Layer 9 of a small transformer language model trained on English Wikipedia (12 layers, counted from 0, width 128).
Take only the direct path to the model's output, skipping the later layers: a vector added to the residual stream pushes a token's score in proportion to its dot product with that token's output vector.

Output vectors of the tokens that the questions are about. A number n stands for (n - 500) times 0.0029.
" Heart": 485,422,338,333,471,679,549,721,667,499,313,692,491,679,529,544,492,283,473,374,683,422,496,392,467,252,479,616,324,359,458,402,481,464,716,446,369,790,484,614,437,426,401,382,535,579,654,454,424,522,530,456,493,702,518,455,454,557,402,640,538,572,514,496,467,604,564,575,514,643,360,670,473,567,428,577,548,799,372,430,497,553,528,661,440,462,718,526,439,694,393,373,786,343,441,402,373,542,381,321,411,500,463,599,667,440,508,413,500,546,410,393,614,566,594,446,469,376,442,465,296,454,578,398,610,473,577,439
"ried": 883,513,641,575,284,773,461,716,712,410,467,614,764,445,609,555,654,353,395,431,692,491,489,385,512,543,346,868,280,304,463,524,445,429,471,513,257,196,561,563,384,682,666,411,574,427,946,279,446,267,532,575,554,499,475,443,484,608,446,610,466,444,393,509,495,654,446,548,682,295,215,420,673,334,145,482,271,709,754,454,514,470,246,635,414,844,274,697,347,504,362,313,181,603,277,389,588,342,728,578,566,757,504,375,520,590,149,495,486,727,349,359,623,796,667,353,634,531,338,469,461,540,597,543,540,535,394,512
"fort": 509,314,406,495,661,303,481,538,605,576,350,561,766,487,553,478,591,828,561,406,420,544,466,119,483,671,357,715,225,413,476,511,652,436,656,473,604,718,410,553,723,483,758,475,432,212,668,565,531,510,406,578,373,528,323,399,481,374,401,587,636,545,530,792,665,591,225,282,426,408,596,589,428,420,599,403,288,511,275,495,478,398,500,626,844,699,359,781,418,433,174,654,305,632,342,412,532,651,279,235,487,677,667,320,382,495,549,369,563,715,432,594,700,636,487,531,617,714,198,344,238,461,432,695,662,534,531,335
"het": 537,354,559,407,699,657,713,506,497,512,325,678,323,407,712,341,377,454,249,423,712,562,819,772,679,454,429,385,366,224,586,617,612,338,279,645,765,545,379,608,583,614,262,471,478,493,709,360,675,393,432,493,534,506,440,408,489,695,501,639,434,658,197,467,582,767,420,390,424,660,422,426,464,451,401,548,318,565,574,485,490,494,694,694,669,488,711,658,364,307,710,261,565,497,516,467,312,435,596,578,367,442,452,416,411,464,448,419,592,737,590,677,422,381,490,514,588,542,510,232,433,341,686,296,559,413,319,415
"que": 400,564,244,444,692,520,468,615,455,431,473,341,722,606,668,534,649,658,568,235,524,512,481,573,577,441,455,246,522,331,676,574,426,554,503,598,658,436,636,688,528,695,223,547,255,495,495,327,725,130,224,394,674,504,495,322,511,159,213,636,641,348,452,693,649,588,341,493,504,432,444,541,310,491,434,271,342,635,462,673,508,468,627,618,584,509,678,647,482,532,375,431,353,553,272,464,401,483,670,326,546,553,367,595,531,664,281,332,553,633,407,648,690,678,582,504,721,755,185,475,665,487,459,617,840,301,446,508
" Boys": 601,328,340,412,265,545,640,520,549,587,372,662,286,712,617,519,489,489,512,547,561,565,434,438,416,633,543,636,245,412,351,476,595,606,607,608,370,476,377,595,489,333,352,362,600,338,485,450,552,566,449,410,537,654,617,581,464,557,432,511,693,722,549,336,502,479,379,505,510,550,399,648,488,512,464,548,399,749,326,377,500,403,483,464,601,510,579,459,407,488,557,557,510,545,551,258,444,624,550,308,560,517,423,429,613,359,529,436,564,577,242,535,598,716,610,477,532,427,519,524,364,686,598,536,465,547,467,548
"and": 719,333,439,654,506,585,725,451,397,637,357,526,414,305,339,593,660,426,631,490,328,590,592,323,563,543,473,410,307,524,475,338,523,453,321,443,715,639,552,412,433,331,542,535,488,329,370,680,723,498,444,234,331,100,626,388,543,651,571,642,458,554,559,312,535,669,436,464,448,576,571,514,758,674,458,417,466,539,622,537,468,308,732,647,619,533,495,772,533,384,256,384,532,413,761,403,372,431,386,352,421,503,522,287,376,387,681,353,685,641,728,534,419,532,472,502,445,580,862,615,535,310,528,391,506,623,470,578
"ir": 578,391,420,427,559,418,499,483,719,512,369,592,802,520,402,537,645,441,588,408,419,555,263,491,344,652,386,423,395,360,499,588,415,762,549,503,386,633,499,488,261,527,676,564,446,621,416,385,682,347,427,399,769,318,398,401,499,510,300,428,445,304,408,581,432,496,633,563,558,403,552,738,449,531,165,563,628,399,576,297,500,458,503,655,761,503,319,499,281,577,513,538,404,611,430,407,578,549,627,211,611,499,436,388,513,282,604,392,557,561,682,750,539,524,596,469,454,473,574,638,534,561,836,415,503,565,696,410
"ames": 858,416,306,520,524,885,474,739,769,408,330,667,722,513,445,509,607,428,361,492,869,572,566,298,632,407,652,414,410,370,642,505,538,516,383,561,493,730,205,441,412,505,376,548,574,256,568,694,351,289,347,436,256,645,515,497,464,372,505,420,641,604,454,232,291,529,586,386,192,366,468,699,466,404,527,647,466,596,376,316,551,493,537,761,669,783,468,772,287,533,578,517,393,655,565,293,336,720,446,506,621,364,488,670,485,426,232,529,505,721,667,649,579,580,370,416,450,433,479,379,470,580,501,412,505,350,428,395
"9": 467,533,545,371,349,630,451,552,316,530,490,564,423,494,349,675,562,481,521,447,655,435,492,270,588,586,308,680,583,643,566,458,690,572,530,408,344,618,450,433,358,439,512,559,552,454,519,587,445,469,447,456,369,435,687,457,518,367,417,490,484,341,607,657,506,483,567,350,339,657,383,346,605,604,503,416,468,524,470,476,554,419,402,428,740,516,467,419,557,355,525,410,560,386,587,435,514,465,639,592,639,336,539,543,478,694,510,450,606,589,565,325,400,311,514,439,545,533,616,587,502,670,704,457,618,578,443,465
"died": 512,553,592,652,344,515,308,339,816,413,278,520,489,420,332,587,670,595,179,517,635,596,278,283,354,473,292,799,459,309,704,349,468,474,445,599,531,660,719,421,399,657,658,492,740,275,791,609,620,334,522,348,693,421,468,367,484,417,423,471,440,600,283,543,489,492,355,429,308,549,377,512,642,719,516,378,348,795,447,471,589,507,292,634,367,401,675,560,600,648,571,429,371,568,585,528,603,429,761,341,650,407,599,232,591,586,342,413,524,726,364,474,560,540,567,355,595,257,437,504,435,601,714,476,499,593,717,421
"List": 442,597,486,522,600,624,394,502,419,808,439,627,381,526,651,387,481,445,547,413,701,537,386,394,330,442,454,684,493,431,447,508,424,320,413,593,372,422,575,752,632,606,279,452,480,348,617,617,636,473,608,382,532,450,296,469,430,419,678,586,396,438,456,614,471,787,506,199,522,652,390,380,368,419,699,632,796,819,375,588,501,407,437,622,427,370,678,647,441,638,654,591,200,427,577,412,519,527,452,223,381,495,483,606,648,440,263,469,637,731,506,587,586,365,410,308,592,449,425,458,213,610,673,523,505,505,515,397
"Sources": 681,463,383,391,516,522,589,470,605,741,436,429,650,506,446,424,376,544,352,424,449,650,705,317,537,530,507,678,394,351,374,687,535,471,344,472,326,543,702,717,398,641,402,609,712,250,537,468,609,536,460,316,331,525,320,368,478,318,628,557,285,546,656,502,846,502,512,374,312,412,385,494,564,510,639,658,423,776,228,426,498,443,287,533,488,546,448,557,509,620,734,547,498,605,797,391,426,461,358,392,439,571,507,744,692,684,81,194,527,733,352,599,527,484,863,235,522,190,745,317,498,654,539,384,262,719,641,407
"py": 855,735,346,511,501,598,400,493,624,431,367,539,642,475,518,497,551,509,337,497,672,372,635,397,465,590,529,454,386,569,441,405,654,510,585,470,435,408,371,585,379,409,404,486,676,696,570,497,632,383,294,93,493,489,505,468,506,279,742,569,418,564,344,618,465,457,270,446,517,793,576,433,545,580,477,653,321,461,523,527,466,567,370,497,847,471,712,579,531,413,538,678,514,687,289,453,511,317,525,352,315,544,700,360,577,609,436,270,815,721,265,477,526,350,360,439,306,569,558,635,553,388,508,522,661,553,396,354
"cle": 311,402,367,369,601,573,383,770,607,562,377,608,775,525,754,384,593,647,309,100,765,721,739,435,416,726,351,514,471,506,537,697,684,484,540,415,378,760,613,460,633,484,415,422,709,460,716,439,673,397,635,375,660,623,588,572,507,598,531,481,473,296,481,378,465,442,458,420,115,594,637,548,404,564,405,271,264,605,304,421,485,562,582,578,378,380,362,509,788,513,228,425,515,394,449,511,257,697,513,314,610,681,755,140,464,527,465,219,518,745,409,592,419,501,440,349,340,855,397,296,337,387,455,539,745,518,726,437
"one": 570,645,279,554,737,695,565,650,649,472,614,526,567,771,572,670,669,606,294,353,547,479,501,737,454,282,373,347,531,205,740,491,518,517,346,391,517,454,423,444,622,377,493,581,521,334,276,775,691,500,617,256,392,203,545,401,528,258,272,573,560,616,401,295,612,605,522,563,411,473,612,529,624,521,285,265,405,567,537,453,553,348,592,493,550,620,829,593,472,413,740,482,631,366,481,313,336,396,502,169,461,498,571,302,577,471,553,416,588,589,610,668,513,550,246,656,445,607,727,560,454,589,565,517,477,381,252,451
"ized": 556,753,333,478,369,421,434,547,519,604,239,553,974,482,734,789,242,606,472,265,327,597,320,647,698,569,377,523,530,506,536,299,355,509,581,600,546,452,390,446,576,582,575,545,794,559,826,455,631,313,584,451,417,582,478,272,456,263,658,490,594,601,468,609,406,565,443,498,367,379,316,340,686,514,432,274,241,421,489,468,518,771,297,532,759,477,501,769,441,417,397,449,318,466,639,316,623,530,648,585,560,433,331,116,548,491,198,761,489,597,392,632,399,735,522,421,356,531,669,648,395,397,407,413,535,443,614,717
"port": 602,416,436,401,465,242,597,448,304,445,434,557,582,484,315,443,490,658,646,211,521,331,691,508,494,161,396,490,270,207,396,645,638,424,439,385,476,511,547,240,740,669,554,505,591,411,459,618,549,503,484,499,584,461,342,454,476,476,570,528,486,469,577,684,438,539,432,331,663,425,665,468,554,506,666,338,395,577,410,564,417,538,261,367,813,450,638,621,285,806,534,605,676,499,454,521,494,580,498,499,384,673,311,470,487,745,710,483,547,693,559,434,710,593,445,592,592,444,357,364,307,399,594,628,771,537,692,312
"yn": 587,425,636,588,491,749,411,630,649,394,337,464,453,380,665,579,419,464,478,461,487,686,411,415,583,520,389,360,614,483,664,530,532,605,613,558,732,469,357,491,422,518,432,466,306,703,639,276,466,375,477,241,536,429,370,508,496,614,806,507,279,469,556,542,355,551,623,381,528,388,324,167,527,558,527,604,527,543,539,413,493,511,469,584,724,538,673,444,368,528,562,482,464,419,655,598,482,551,350,349,169,467,554,365,562,474,545,432,529,668,591,633,670,468,418,551,425,699,586,472,506,423,493,400,440,557,311,601
"ft": 601,592,320,232,744,418,618,195,533,546,708,438,627,522,539,399,710,573,583,393,429,550,325,526,460,309,377,528,404,170,495,347,612,506,681,314,401,861,618,409,563,583,653,353,515,535,425,590,726,308,627,327,460,430,525,547,504,603,597,396,638,566,648,399,315,378,331,573,273,557,395,374,414,514,467,429,554,496,527,536,554,448,184,511,768,358,663,661,649,418,576,462,610,542,280,484,766,726,558,428,526,339,634,179,370,492,266,206,634,619,576,676,560,731,437,579,573,587,369,482,466,281,713,909,553,385,502,450
"de": 392,739,526,397,666,556,381,595,588,433,480,619,524,384,864,435,482,471,484,308,320,361,445,307,487,487,526,412,351,649,497,650,398,500,537,525,419,451,601,451,724,518,446,380,347,633,736,720,532,477,655,384,596,514,292,553,555,496,257,491,549,385,631,620,594,353,412,492,346,226,575,608,642,670,290,354,510,537,503,455,469,514,606,404,355,515,662,393,588,592,456,387,568,295,450,547,469,592,576,529,470,480,589,302,565,450,320,386,352,641,308,549,446,580,658,488,717,599,462,731,658,342,812,535,677,411,318,436
" length": 762,571,303,373,552,359,228,328,501,607,475,754,398,431,434,450,442,534,723,513,626,559,729,377,448,340,394,650,488,345,471,454,466,392,429,538,484,644,547,425,260,557,704,565,578,287,362,357,558,651,481,326,476,559,470,529,387,279,590,510,332,600,554,825,639,563,637,456,390,574,537,437,313,501,520,710,531,733,426,689,541,561,474,669,674,559,430,791,406,529,481,466,481,467,354,407,396,536,470,466,637,393,644,221,652,472,306,592,603,512,513,632,600,482,462,465,366,635,578,452,452,501,466,625,538,447,179,417

Each question shows what one neuron of this layer's MLP adds at an activation of 1. A number n stands for (n - 500) times 0.0019.

n642: 539,522,491,448,485,531,502,530,441,506,549,446,507,551,534,399,439,529,445,373,676,523,608,437,413,470,467,548,509,391,579,568,457,449,477,552,373,539,529,561,549,457,502,469,365,638,514,565,528,612,453,609,353,448,468,502,466,459,562,498,473,500,548,512,525,514,458,605,463,483,470,419,421,508,528,508,514,391,424,547,544,516,645,428,481,444,585,470,600,455,530,504,509,406,582,502,584,508,552,386,609,500,369,548,435,561,517,689,437,504,537,527,529,492,433,362,569,533,494,485,426,546,409,419,568,490,547,438
Which two tokens does it push up most, strongest first? "List", "cle"

n864: 525,510,422,652,509,517,545,363,490,539,535,561,478,516,452,457,498,548,435,468,376,582,313,569,484,433,372,592,319,387,571,371,609,451,444,478,452,486,475,434,500,534,534,544,675,500,624,592,457,473,429,399,490,437,507,477,409,458,524,517,321,562,286,516,505,521,408,236,737,556,444,579,518,407,467,555,410,441,472,483,604,641,572,390,505,492,582,436,553,530,445,558,570,692,537,486,503,474,495,742,625,523,460,380,425,484,600,508,492,382,402,606,510,551,652,539,512,491,512,471,509,495,547,474,445,536,618,571
Which two tokens does it push up most, strongest first? "died", "ized"

n953: 457,378,534,539,502,545,504,586,494,334,572,466,515,413,536,581,482,401,514,535,368,513,468,442,508,447,488,550,554,484,524,436,510,494,525,433,419,487,535,494,470,384,458,597,567,619,605,542,530,535,455,498,389,448,481,578,562,389,515,590,471,577,480,551,572,557,449,399,590,532,498,627,610,372,546,510,571,435,346,543,370,518,618,528,518,554,532,459,452,453,423,409,398,615,526,491,574,488,486,481,409,544,482,578,474,528,585,436,496,597,484,401,475,523,502,514,696,448,373,496,446,512,489,587,547,456,425,478
Pushed up most: "fort"

n797: 549,515,420,490,545,283,524,561,655,458,568,582,599,463,524,427,417,467,534,525,469,473,579,516,344,580,458,456,488,449,484,412,466,570,371,486,468,474,538,429,412,534,359,480,627,466,477,441,513,508,437,585,475,425,446,456,378,493,455,415,511,526,559,554,429,374,642,591,508,442,555,541,533,372,431,371,524,553,574,489,483,509,589,475,502,494,554,351,457,483,509,489,542,536,610,471,479,491,571,480,391,470,460,399,673,550,522,565,584,748,613,599,564,483,404,502,538,528,548,380,534,418,523,524,619,473,593,584
Which three tokens does it push up most, strongest first? "ir", "port", "one"

n354: 498,483,498,474,514,494,492,519,528,451,553,508,577,469,516,430,537,480,461,538,533,509,374,386,459,606,406,458,490,553,589,545,500,427,651,429,607,404,617,529,654,362,429,553,463,520,595,450,527,518,472,502,514,584,492,587,416,426,419,359,579,445,523,522,513,504,485,427,559,470,510,619,561,442,504,383,537,542,604,480,474,421,657,506,552,628,444,546,414,538,529,535,436,481,486,629,570,454,357,325,502,502,575,477,388,527,556,485,565,416,388,466,387,540,549,506,549,583,512,515,495,446,614,425,545,399,436,506
Which three tokens does it push up most, strongest first? "fort", "de", "que"

n465: 467,609,358,472,471,651,544,555,452,530,580,437,466,491,400,558,634,408,597,516,403,564,434,463,426,518,452,432,553,590,538,526,490,565,452,457,656,490,385,576,587,518,528,513,561,544,406,436,585,526,370,533,514,443,364,522,661,351,445,449,525,592,506,515,515,455,564,453,475,454,564,487,556,539,402,437,407,445,412,455,477,581,517,468,557,584,514,558,482,441,525,481,502,541,439,373,582,307,559,553,426,508,451,615,421,477,604,608,528,520,406,590,592,561,552,483,457,494,484,458,583,384,493,504,502,590,527,479
Which two tokens does it push up most, strongest first? "que", "one"

n668: 576,487,593,527,580,386,505,480,452,490,532,573,654,430,436,362,217,517,458,527,500,474,669,491,542,512,399,378,472,613,560,474,468,568,505,511,310,575,613,389,565,588,449,456,513,566,387,582,597,597,320,622,534,373,546,541,181,544,597,441,465,419,442,422,412,616,520,538,481,640,554,505,497,458,374,339,400,567,454,527,796,605,517,478,505,505,451,421,489,700,540,438,557,523,481,497,556,582,525,583,521,480,465,538,443,526,492,546,467,627,497,556,599,432,498,409,555,453,532,619,429,444,516,418,453,447,576,309
Pushed up most: "port"

n678: 643,569,586,467,598,536,637,362,437,596,500,532,498,522,410,523,640,426,431,538,478,459,437,423,517,545,531,486,508,472,579,666,469,529,428,609,600,449,386,509,507,338,496,634,459,613,467,463,429,588,545,562,529,443,600,488,422,578,620,489,475,527,431,506,458,465,398,372,391,461,493,374,526,465,411,557,536,353,477,516,435,401,480,517,554,557,568,444,467,578,495,392,478,484,404,543,478,374,463,566,305,452,551,625,468,473,571,661,344,456,621,380,607,440,460,509,478,430,549,583,546,534,577,465,496,422,596,482
Pushed up most: "yn"

n537: 463,557,543,415,404,434,623,546,420,424,532,469,441,484,430,470,477,531,519,439,513,514,368,493,583,471,469,515,557,473,508,427,364,465,465,597,502,502,480,484,551,489,562,528,486,458,517,562,496,476,449,543,546,542,487,512,696,439,611,452,459,416,563,640,600,494,585,508,460,553,382,504,420,413,472,502,413,677,424,504,536,681,586,437,517,485,585,421,383,504,547,536,522,531,439,604,452,477,550,527,443,528,455,589,530,578,488,494,525,659,510,430,436,531,412,502,532,404,471,514,440,576,525,492,420,445,503,418
Pushed up most: "port"

n398: 517,673,463,479,543,651,527,456,384,448,471,534,393,640,420,403,519,498,455,481,482,536,562,552,442,565,407,458,538,512,610,523,308,435,360,445,551,349,495,545,541,505,619,580,505,577,412,618,395,563,578,579,436,622,553,640,667,452,605,488,505,477,493,332,613,493,392,497,429,535,500,566,488,575,541,515,529,328,556,431,396,394,440,512,521,519,480,559,409,536,664,524,542,450,609,698,526,421,442,342,302,432,445,493,505,468,565,600,525,467,557,495,505,545,517,319,510,405,648,416,569,473,532,461,510,512,377,507
Pushed up most: "one"

n124: 542,457,403,423,432,523,547,532,453,405,567,397,465,518,561,432,405,529,506,471,429,448,468,530,498,606,445,463,480,601,507,493,527,447,465,382,532,460,681,340,504,510,512,504,453,292,393,565,433,556,411,512,577,602,510,553,416,606,540,534,496,631,405,534,306,575,437,530,587,514,428,565,601,494,590,513,532,402,552,414,449,404,534,551,416,528,430,539,432,448,491,664,573,363,563,526,477,544,418,528,487,476,513,460,597,470,482,502,476,625,491,458,414,498,439,496,462,690,583,585,418,569,502,491,555,551,508,618
Pushed up most: "and"

n950: 538,541,545,324,583,496,474,513,574,478,576,559,515,472,439,440,489,562,549,381,669,518,515,538,559,631,357,544,452,601,519,597,447,523,596,526,500,448,506,510,474,546,421,542,416,532,608,412,507,496,599,573,447,485,461,460,544,498,563,568,402,351,467,529,582,649,371,495,546,514,465,367,659,517,498,518,526,580,511,494,363,583,421,469,445,610,540,482,543,415,622,457,542,502,537,488,505,365,504,309,458,494,477,462,532,470,491,476,363,555,367,416,488,490,485,402,370,585,387,416,554,500,505,511,517,467,641,481
Which two tokens does it push up most, strongest first? "ried", "cle"

n972: 458,535,516,584,411,502,496,500,483,394,622,334,535,543,416,471,527,457,399,496,423,502,508,533,587,599,406,471,473,613,389,528,496,567,431,475,450,581,451,607,598,485,526,574,551,422,475,592,498,558,387,654,453,524,507,554,521,410,604,549,563,442,582,522,650,534,551,527,587,481,504,431,425,504,438,432,525,525,451,447,469,494,536,542,492,626,451,451,438,584,548,440,477,444,445,522,475,439,471,416,442,558,416,451,443,457,572,617,496,500,478,579,483,466,540,482,557,590,528,470,395,580,477,594,445,539,416,525
Pushed up most: "fort"

n278: 513,727,507,540,488,413,607,623,607,513,505,356,563,405,483,487,438,498,487,513,399,391,456,432,424,428,616,489,658,410,475,380,449,536,447,517,376,411,383,441,443,546,658,597,705,659,497,503,655,525,435,310,581,548,614,353,390,441,520,459,482,427,340,604,589,420,545,579,512,525,513,462,508,421,349,284,466,539,490,485,612,553,497,535,635,255,435,582,417,505,510,508,461,527,408,447,497,697,565,502,524,536,579,539,379,476,630,524,612,566,425,548,478,558,549,381,508,388,328,484,527,495,526,579,495,570,526,568
Pushed up most: "ized"

n974: 488,507,489,469,414,550,585,622,524,571,502,533,475,477,617,547,518,471,546,538,498,646,573,459,509,509,431,478,527,531,607,566,511,498,528,484,653,460,560,502,541,454,502,584,447,595,475,504,438,500,350,412,548,495,448,439,370,543,536,443,473,510,566,508,439,539,531,523,535,478,522,477,581,535,525,573,446,424,527,571,681,498,486,438,588,525,584,517,448,569,462,416,473,396,512,393,538,476,346,456,340,396,539,475,393,430,494,507,450,475,585,430,391,496,495,463,593,455,498,504,508,482,551,553,456,479,493,491
Which three tokens does it push up most, strongest first? "yn", "and", "het"

n578: 502,551,510,460,481,528,430,509,483,471,586,445,453,481,589,531,509,416,371,515,473,578,526,619,596,540,541,484,363,440,540,621,541,545,504,621,509,557,494,414,596,459,456,462,459,442,551,631,489,426,443,506,515,496,655,653,517,439,539,317,556,344,469,446,514,529,373,547,530,418,447,360,473,411,522,432,511,486,542,564,472,558,539,537,618,520,502,473,384,496,507,504,559,473,526,615,632,464,482,444,464,428,448,465,567,494,625,445,551,713,543,365,544,489,519,534,452,375,494,709,334,366,502,502,539,347,609,487
Which of these tokens does it push down most? " length"

n893: 449,524,500,506,410,443,424,381,584,496,476,460,391,494,464,492,587,504,640,523,557,502,385,539,563,477,390,449,636,619,502,529,520,491,425,543,512,593,478,545,478,475,591,539,443,367,420,459,421,578,488,472,475,578,557,545,575,426,476,502,500,485,611,518,376,471,528,513,458,604,514,475,436,535,414,459,558,432,486,325,529,380,595,430,582,470,599,467,496,526,564,448,446,543,450,576,489,428,486,600,510,460,492,620,484,539,475,561,565,555,557,445,542,426,445,629,508,560,523,594,618,593,563,512,380,464,386,522
Pushed up most: "9"

n524: 596,508,474,458,475,550,571,578,534,481,448,436,549,444,599,494,487,516,439,613,553,514,424,444,378,514,414,544,467,519,626,441,509,453,496,602,569,528,502,459,541,544,522,498,494,333,367,406,451,409,502,512,439,507,473,508,426,574,387,448,513,603,500,485,550,674,487,532,503,579,427,490,517,575,601,502,502,500,479,605,527,542,439,437,493,466,612,563,452,533,526,326,546,438,471,565,462,529,574,397,500,506,511,412,405,484,627,430,525,456,461,414,446,516,491,521,480,507,505,648,562,498,531,519,481,500,405,496
Pushed up most: "died"

n373: 374,410,527,518,523,536,517,585,470,516,437,467,481,435,466,345,505,406,485,527,508,505,469,523,594,596,616,509,558,560,483,518,480,562,423,611,572,495,529,484,576,530,480,538,485,438,444,562,493,565,464,558,444,596,533,400,533,570,502,532,563,515,393,460,518,484,493,517,454,513,518,493,505,487,638,530,474,515,540,539,288,489,444,553,534,415,465,495,569,524,448,461,537,591,494,407,537,440,420,575,436,445,468,607,392,457,585,489,447,490,395,485,473,487,370,532,457,557,562,522,496,510,517,532,493,462,419,526
Pushed up most: "het"

n722: 478,525,518,467,484,432,461,617,526,408,389,604,479,458,665,515,551,417,614,380,481,402,466,505,399,545,388,565,498,394,572,459,486,463,308,455,446,495,539,565,453,502,476,449,394,557,527,650,498,548,587,332,671,428,498,437,442,482,523,570,566,492,502,491,523,487,530,495,475,500,570,366,566,409,239,600,532,416,386,452,488,360,507,491,539,475,509,467,370,498,701,400,598,531,491,420,403,573,542,544,375,401,498,560,463,475,579,527,515,639,568,565,618,661,593,572,585,382,488,412,679,557,656,503,585,580,582,332
Pushed up most: "ir"

n154: 477,500,505,588,470,553,478,546,422,410,603,466,497,451,487,537,502,530,471,441,448,407,565,474,601,577,504,420,402,528,602,434,438,438,384,408,510,506,572,470,486,475,529,574,597,573,512,514,520,519,492,683,405,401,470,476,509,418,457,411,488,460,564,491,510,476,476,513,531,508,444,581,587,381,672,486,525,508,417,504,469,414,586,446,473,443,496,524,528,479,453,608,506,691,529,504,485,646,456,383,522,474,523,424,541,518,486,542,482,746,595,589,587,412,492,576,463,496,512,419,417,544,532,580,467,455,496,334
Pushed up most: "fort"

n347: 634,506,624,402,401,560,557,506,488,483,574,530,613,419,670,473,567,480,442,498,444,493,598,409,568,526,404,474,494,536,541,522,416,507,409,498,573,398,508,579,418,455,613,470,535,631,420,549,557,547,461,528,504,571,468,509,401,526,482,566,448,423,462,395,628,528,538,505,496,526,504,601,444,486,683,513,544,458,360,417,550,521,419,576,488,578,492,487,424,566,477,456,446,597,514,542,413,478,608,496,396,521,620,453,481,584,522,487,393,533,463,492,550,335,328,465,579,388,433,493,443,549,470,412,471,546,546,494
Which of these tokens does it push down most? "ft"

n437: 409,548,438,582,429,502,599,539,467,553,481,433,416,477,394,487,472,471,494,508,482,362,476,538,556,418,623,465,516,571,505,439,369,423,417,437,438,498,496,411,528,441,446,598,382,480,439,577,522,630,578,575,468,513,465,611,537,402,368,544,566,691,367,536,545,487,581,630,472,698,583,581,498,387,446,493,461,482,587,508,431,579,449,465,521,528,460,449,498,585,532,468,623,513,513,568,509,440,487,589,654,496,483,448,600,438,428,618,416,450,624,479,475,399,509,487,398,488,462,407,603,585,472,439,396,597,520,535
Pushed up most: "one"

n281: 363,495,504,550,456,481,436,463,566,490,326,616,411,474,479,458,510,615,464,362,558,528,493,449,423,636,421,530,541,578,407,623,474,550,630,396,573,744,457,652,544,371,405,475,461,495,397,560,445,550,449,500,488,405,373,606,288,437,514,433,493,545,629,622,520,457,485,468,561,521,637,572,535,541,463,469,524,417,483,589,644,400,568,488,416,441,557,563,540,519,515,498,261,457,534,483,560,432,419,613,431,561,435,548,466,609,531,572,407,577,704,581,561,591,430,457,701,537,476,356,489,510,447,480,471,375,498,534
Which two tokens does it push up most, strongest first? "fort", "List"

n658: 434,548,565,710,382,512,454,510,570,514,564,408,526,502,457,565,543,532,422,492,369,465,520,351,492,489,545,623,557,423,506,550,508,421,454,427,460,522,510,494,619,452,473,463,410,519,362,462,460,513,473,513,483,504,432,590,612,535,412,555,596,498,428,489,465,490,550,502,495,451,427,494,614,500,556,496,467,399,536,545,484,472,508,538,537,518,472,601,699,465,488,537,502,549,625,529,565,343,634,455,471,603,418,572,431,544,533,558,534,477,441,494,489,380,482,539,602,420,523,417,448,560,472,417,465,439,463,520
Pushed up most: "died"

n569: 539,444,569,377,404,439,490,486,479,572,455,488,406,479,509,598,510,490,589,553,621,426,498,449,555,576,463,652,410,551,420,569,557,550,471,544,460,422,463,412,494,504,500,461,473,445,492,498,506,560,650,492,580,541,387,446,440,502,513,553,379,360,559,596,544,512,433,418,461,596,649,553,479,463,504,317,540,515,486,551,583,524,492,487,490,490,496,539,491,384,450,520,554,446,484,565,540,533,484,362,442,506,620,477,474,629,487,488,539,570,504,484,460,451,647,571,668,432,508,529,377,435,507,469,573,483,428,534
Pushed up most: "fort"

n699: 542,505,517,532,610,491,498,529,452,448,420,452,560,482,495,493,498,456,599,686,606,598,538,579,425,416,408,469,444,529,451,625,570,624,652,539,476,522,343,583,543,423,433,369,588,661,491,498,592,537,522,578,456,581,441,507,440,463,475,596,644,443,594,377,510,598,454,487,447,619,432,435,319,502,588,646,441,553,649,448,492,561,535,539,197,450,502,600,450,425,445,531,577,604,409,417,480,297,565,482,480,610,465,601,424,551,552,403,439,290,382,451,482,426,474,448,509,504,533,452,508,476,526,512,469,482,443,500
Pushed up most: " Heart"

n644: 529,515,555,625,587,493,458,458,491,382,565,515,551,586,431,466,565,519,476,453,452,387,471,580,467,451,636,317,473,490,313,515,579,542,502,638,563,477,502,470,485,414,479,404,533,634,526,304,569,609,447,527,443,609,439,314,309,656,498,431,524,411,465,567,432,377,572,511,590,425,475,354,655,569,429,556,398,500,463,349,648,550,577,472,591,466,464,463,564,419,585,636,605,648,502,547,500,448,471,410,452,534,623,411,476,570,558,547,480,743,500,569,467,543,413,518,642,555,372,344,566,461,354,428,457,430,520,622
Which two tokens does it push up most, strongest first? "yn", "py"

n261: 549,556,494,540,478,558,448,500,522,522,505,469,502,489,470,463,443,529,590,509,453,481,539,599,537,548,506,406,555,378,479,610,500,486,509,558,518,497,504,493,496,510,478,705,477,513,523,542,433,552,591,513,568,626,483,509,562,517,488,498,537,531,518,454,483,588,453,382,439,488,422,468,584,397,491,489,426,390,469,489,403,527,585,473,428,448,505,602,472,542,504,433,351,579,511,454,642,549,378,579,507,400,521,420,521,415,509,540,522,601,619,479,395,486,496,531,465,442,399,539,516,502,570,455,481,526,521,380
Which of these tokens does it push down most? " Heart"

n821: 488,561,436,485,507,492,472,377,483,470,440,577,617,506,569,435,397,536,442,427,511,508,385,480,545,526,506,466,342,631,534,434,388,564,460,517,565,430,519,530,545,435,585,557,459,490,525,628,470,540,475,393,517,521,577,496,549,474,467,527,444,506,530,579,632,506,518,430,567,525,622,527,613,535,390,490,570,469,585,471,456,578,593,455,566,435,515,365,444,573,427,510,565,453,525,493,504,552,502,506,420,467,490,541,481,482,455,350,484,496,474,512,404,489,599,455,593,564,489,589,362,565,496,644,405,574,522,386
Pushed up most: "de"

n637: 437,469,540,526,512,417,546,489,334,387,526,394,498,331,496,625,541,544,524,494,481,447,550,442,505,559,598,473,516,457,405,475,509,493,375,321,511,353,459,453,526,536,477,425,362,521,513,500,498,528,413,539,438,592,538,468,500,557,525,571,526,427,664,600,473,437,554,332,623,521,600,491,565,545,419,498,565,523,454,453,490,511,672,500,498,443,615,520,321,627,465,496,592,595,644,399,530,428,602,645,423,496,537,529,454,504,377,516,462,500,471,479,586,468,541,559,511,508,519,429,535,500,354,513,500,649,549,478
Pushed up most: "port"

n156: 414,564,586,420,509,640,438,555,527,512,507,460,492,518,618,418,477,656,610,537,616,426,641,518,512,471,476,562,538,592,526,500,616,441,557,361,434,518,351,586,349,590,516,588,448,323,544,546,615,509,372,546,586,459,575,510,478,415,489,442,393,426,591,466,402,556,495,459,446,362,548,525,590,433,500,542,519,347,452,472,692,380,465,534,537,476,500,558,359,579,514,594,373,502,380,535,387,670,481,504,463,441,563,513,598,351,431,455,614,694,609,477,480,622,516,478,521,465,452,401,350,464,456,526,470,459,422,351
Which three tokens does it push up most, strongest first? "ames", "fort", "List"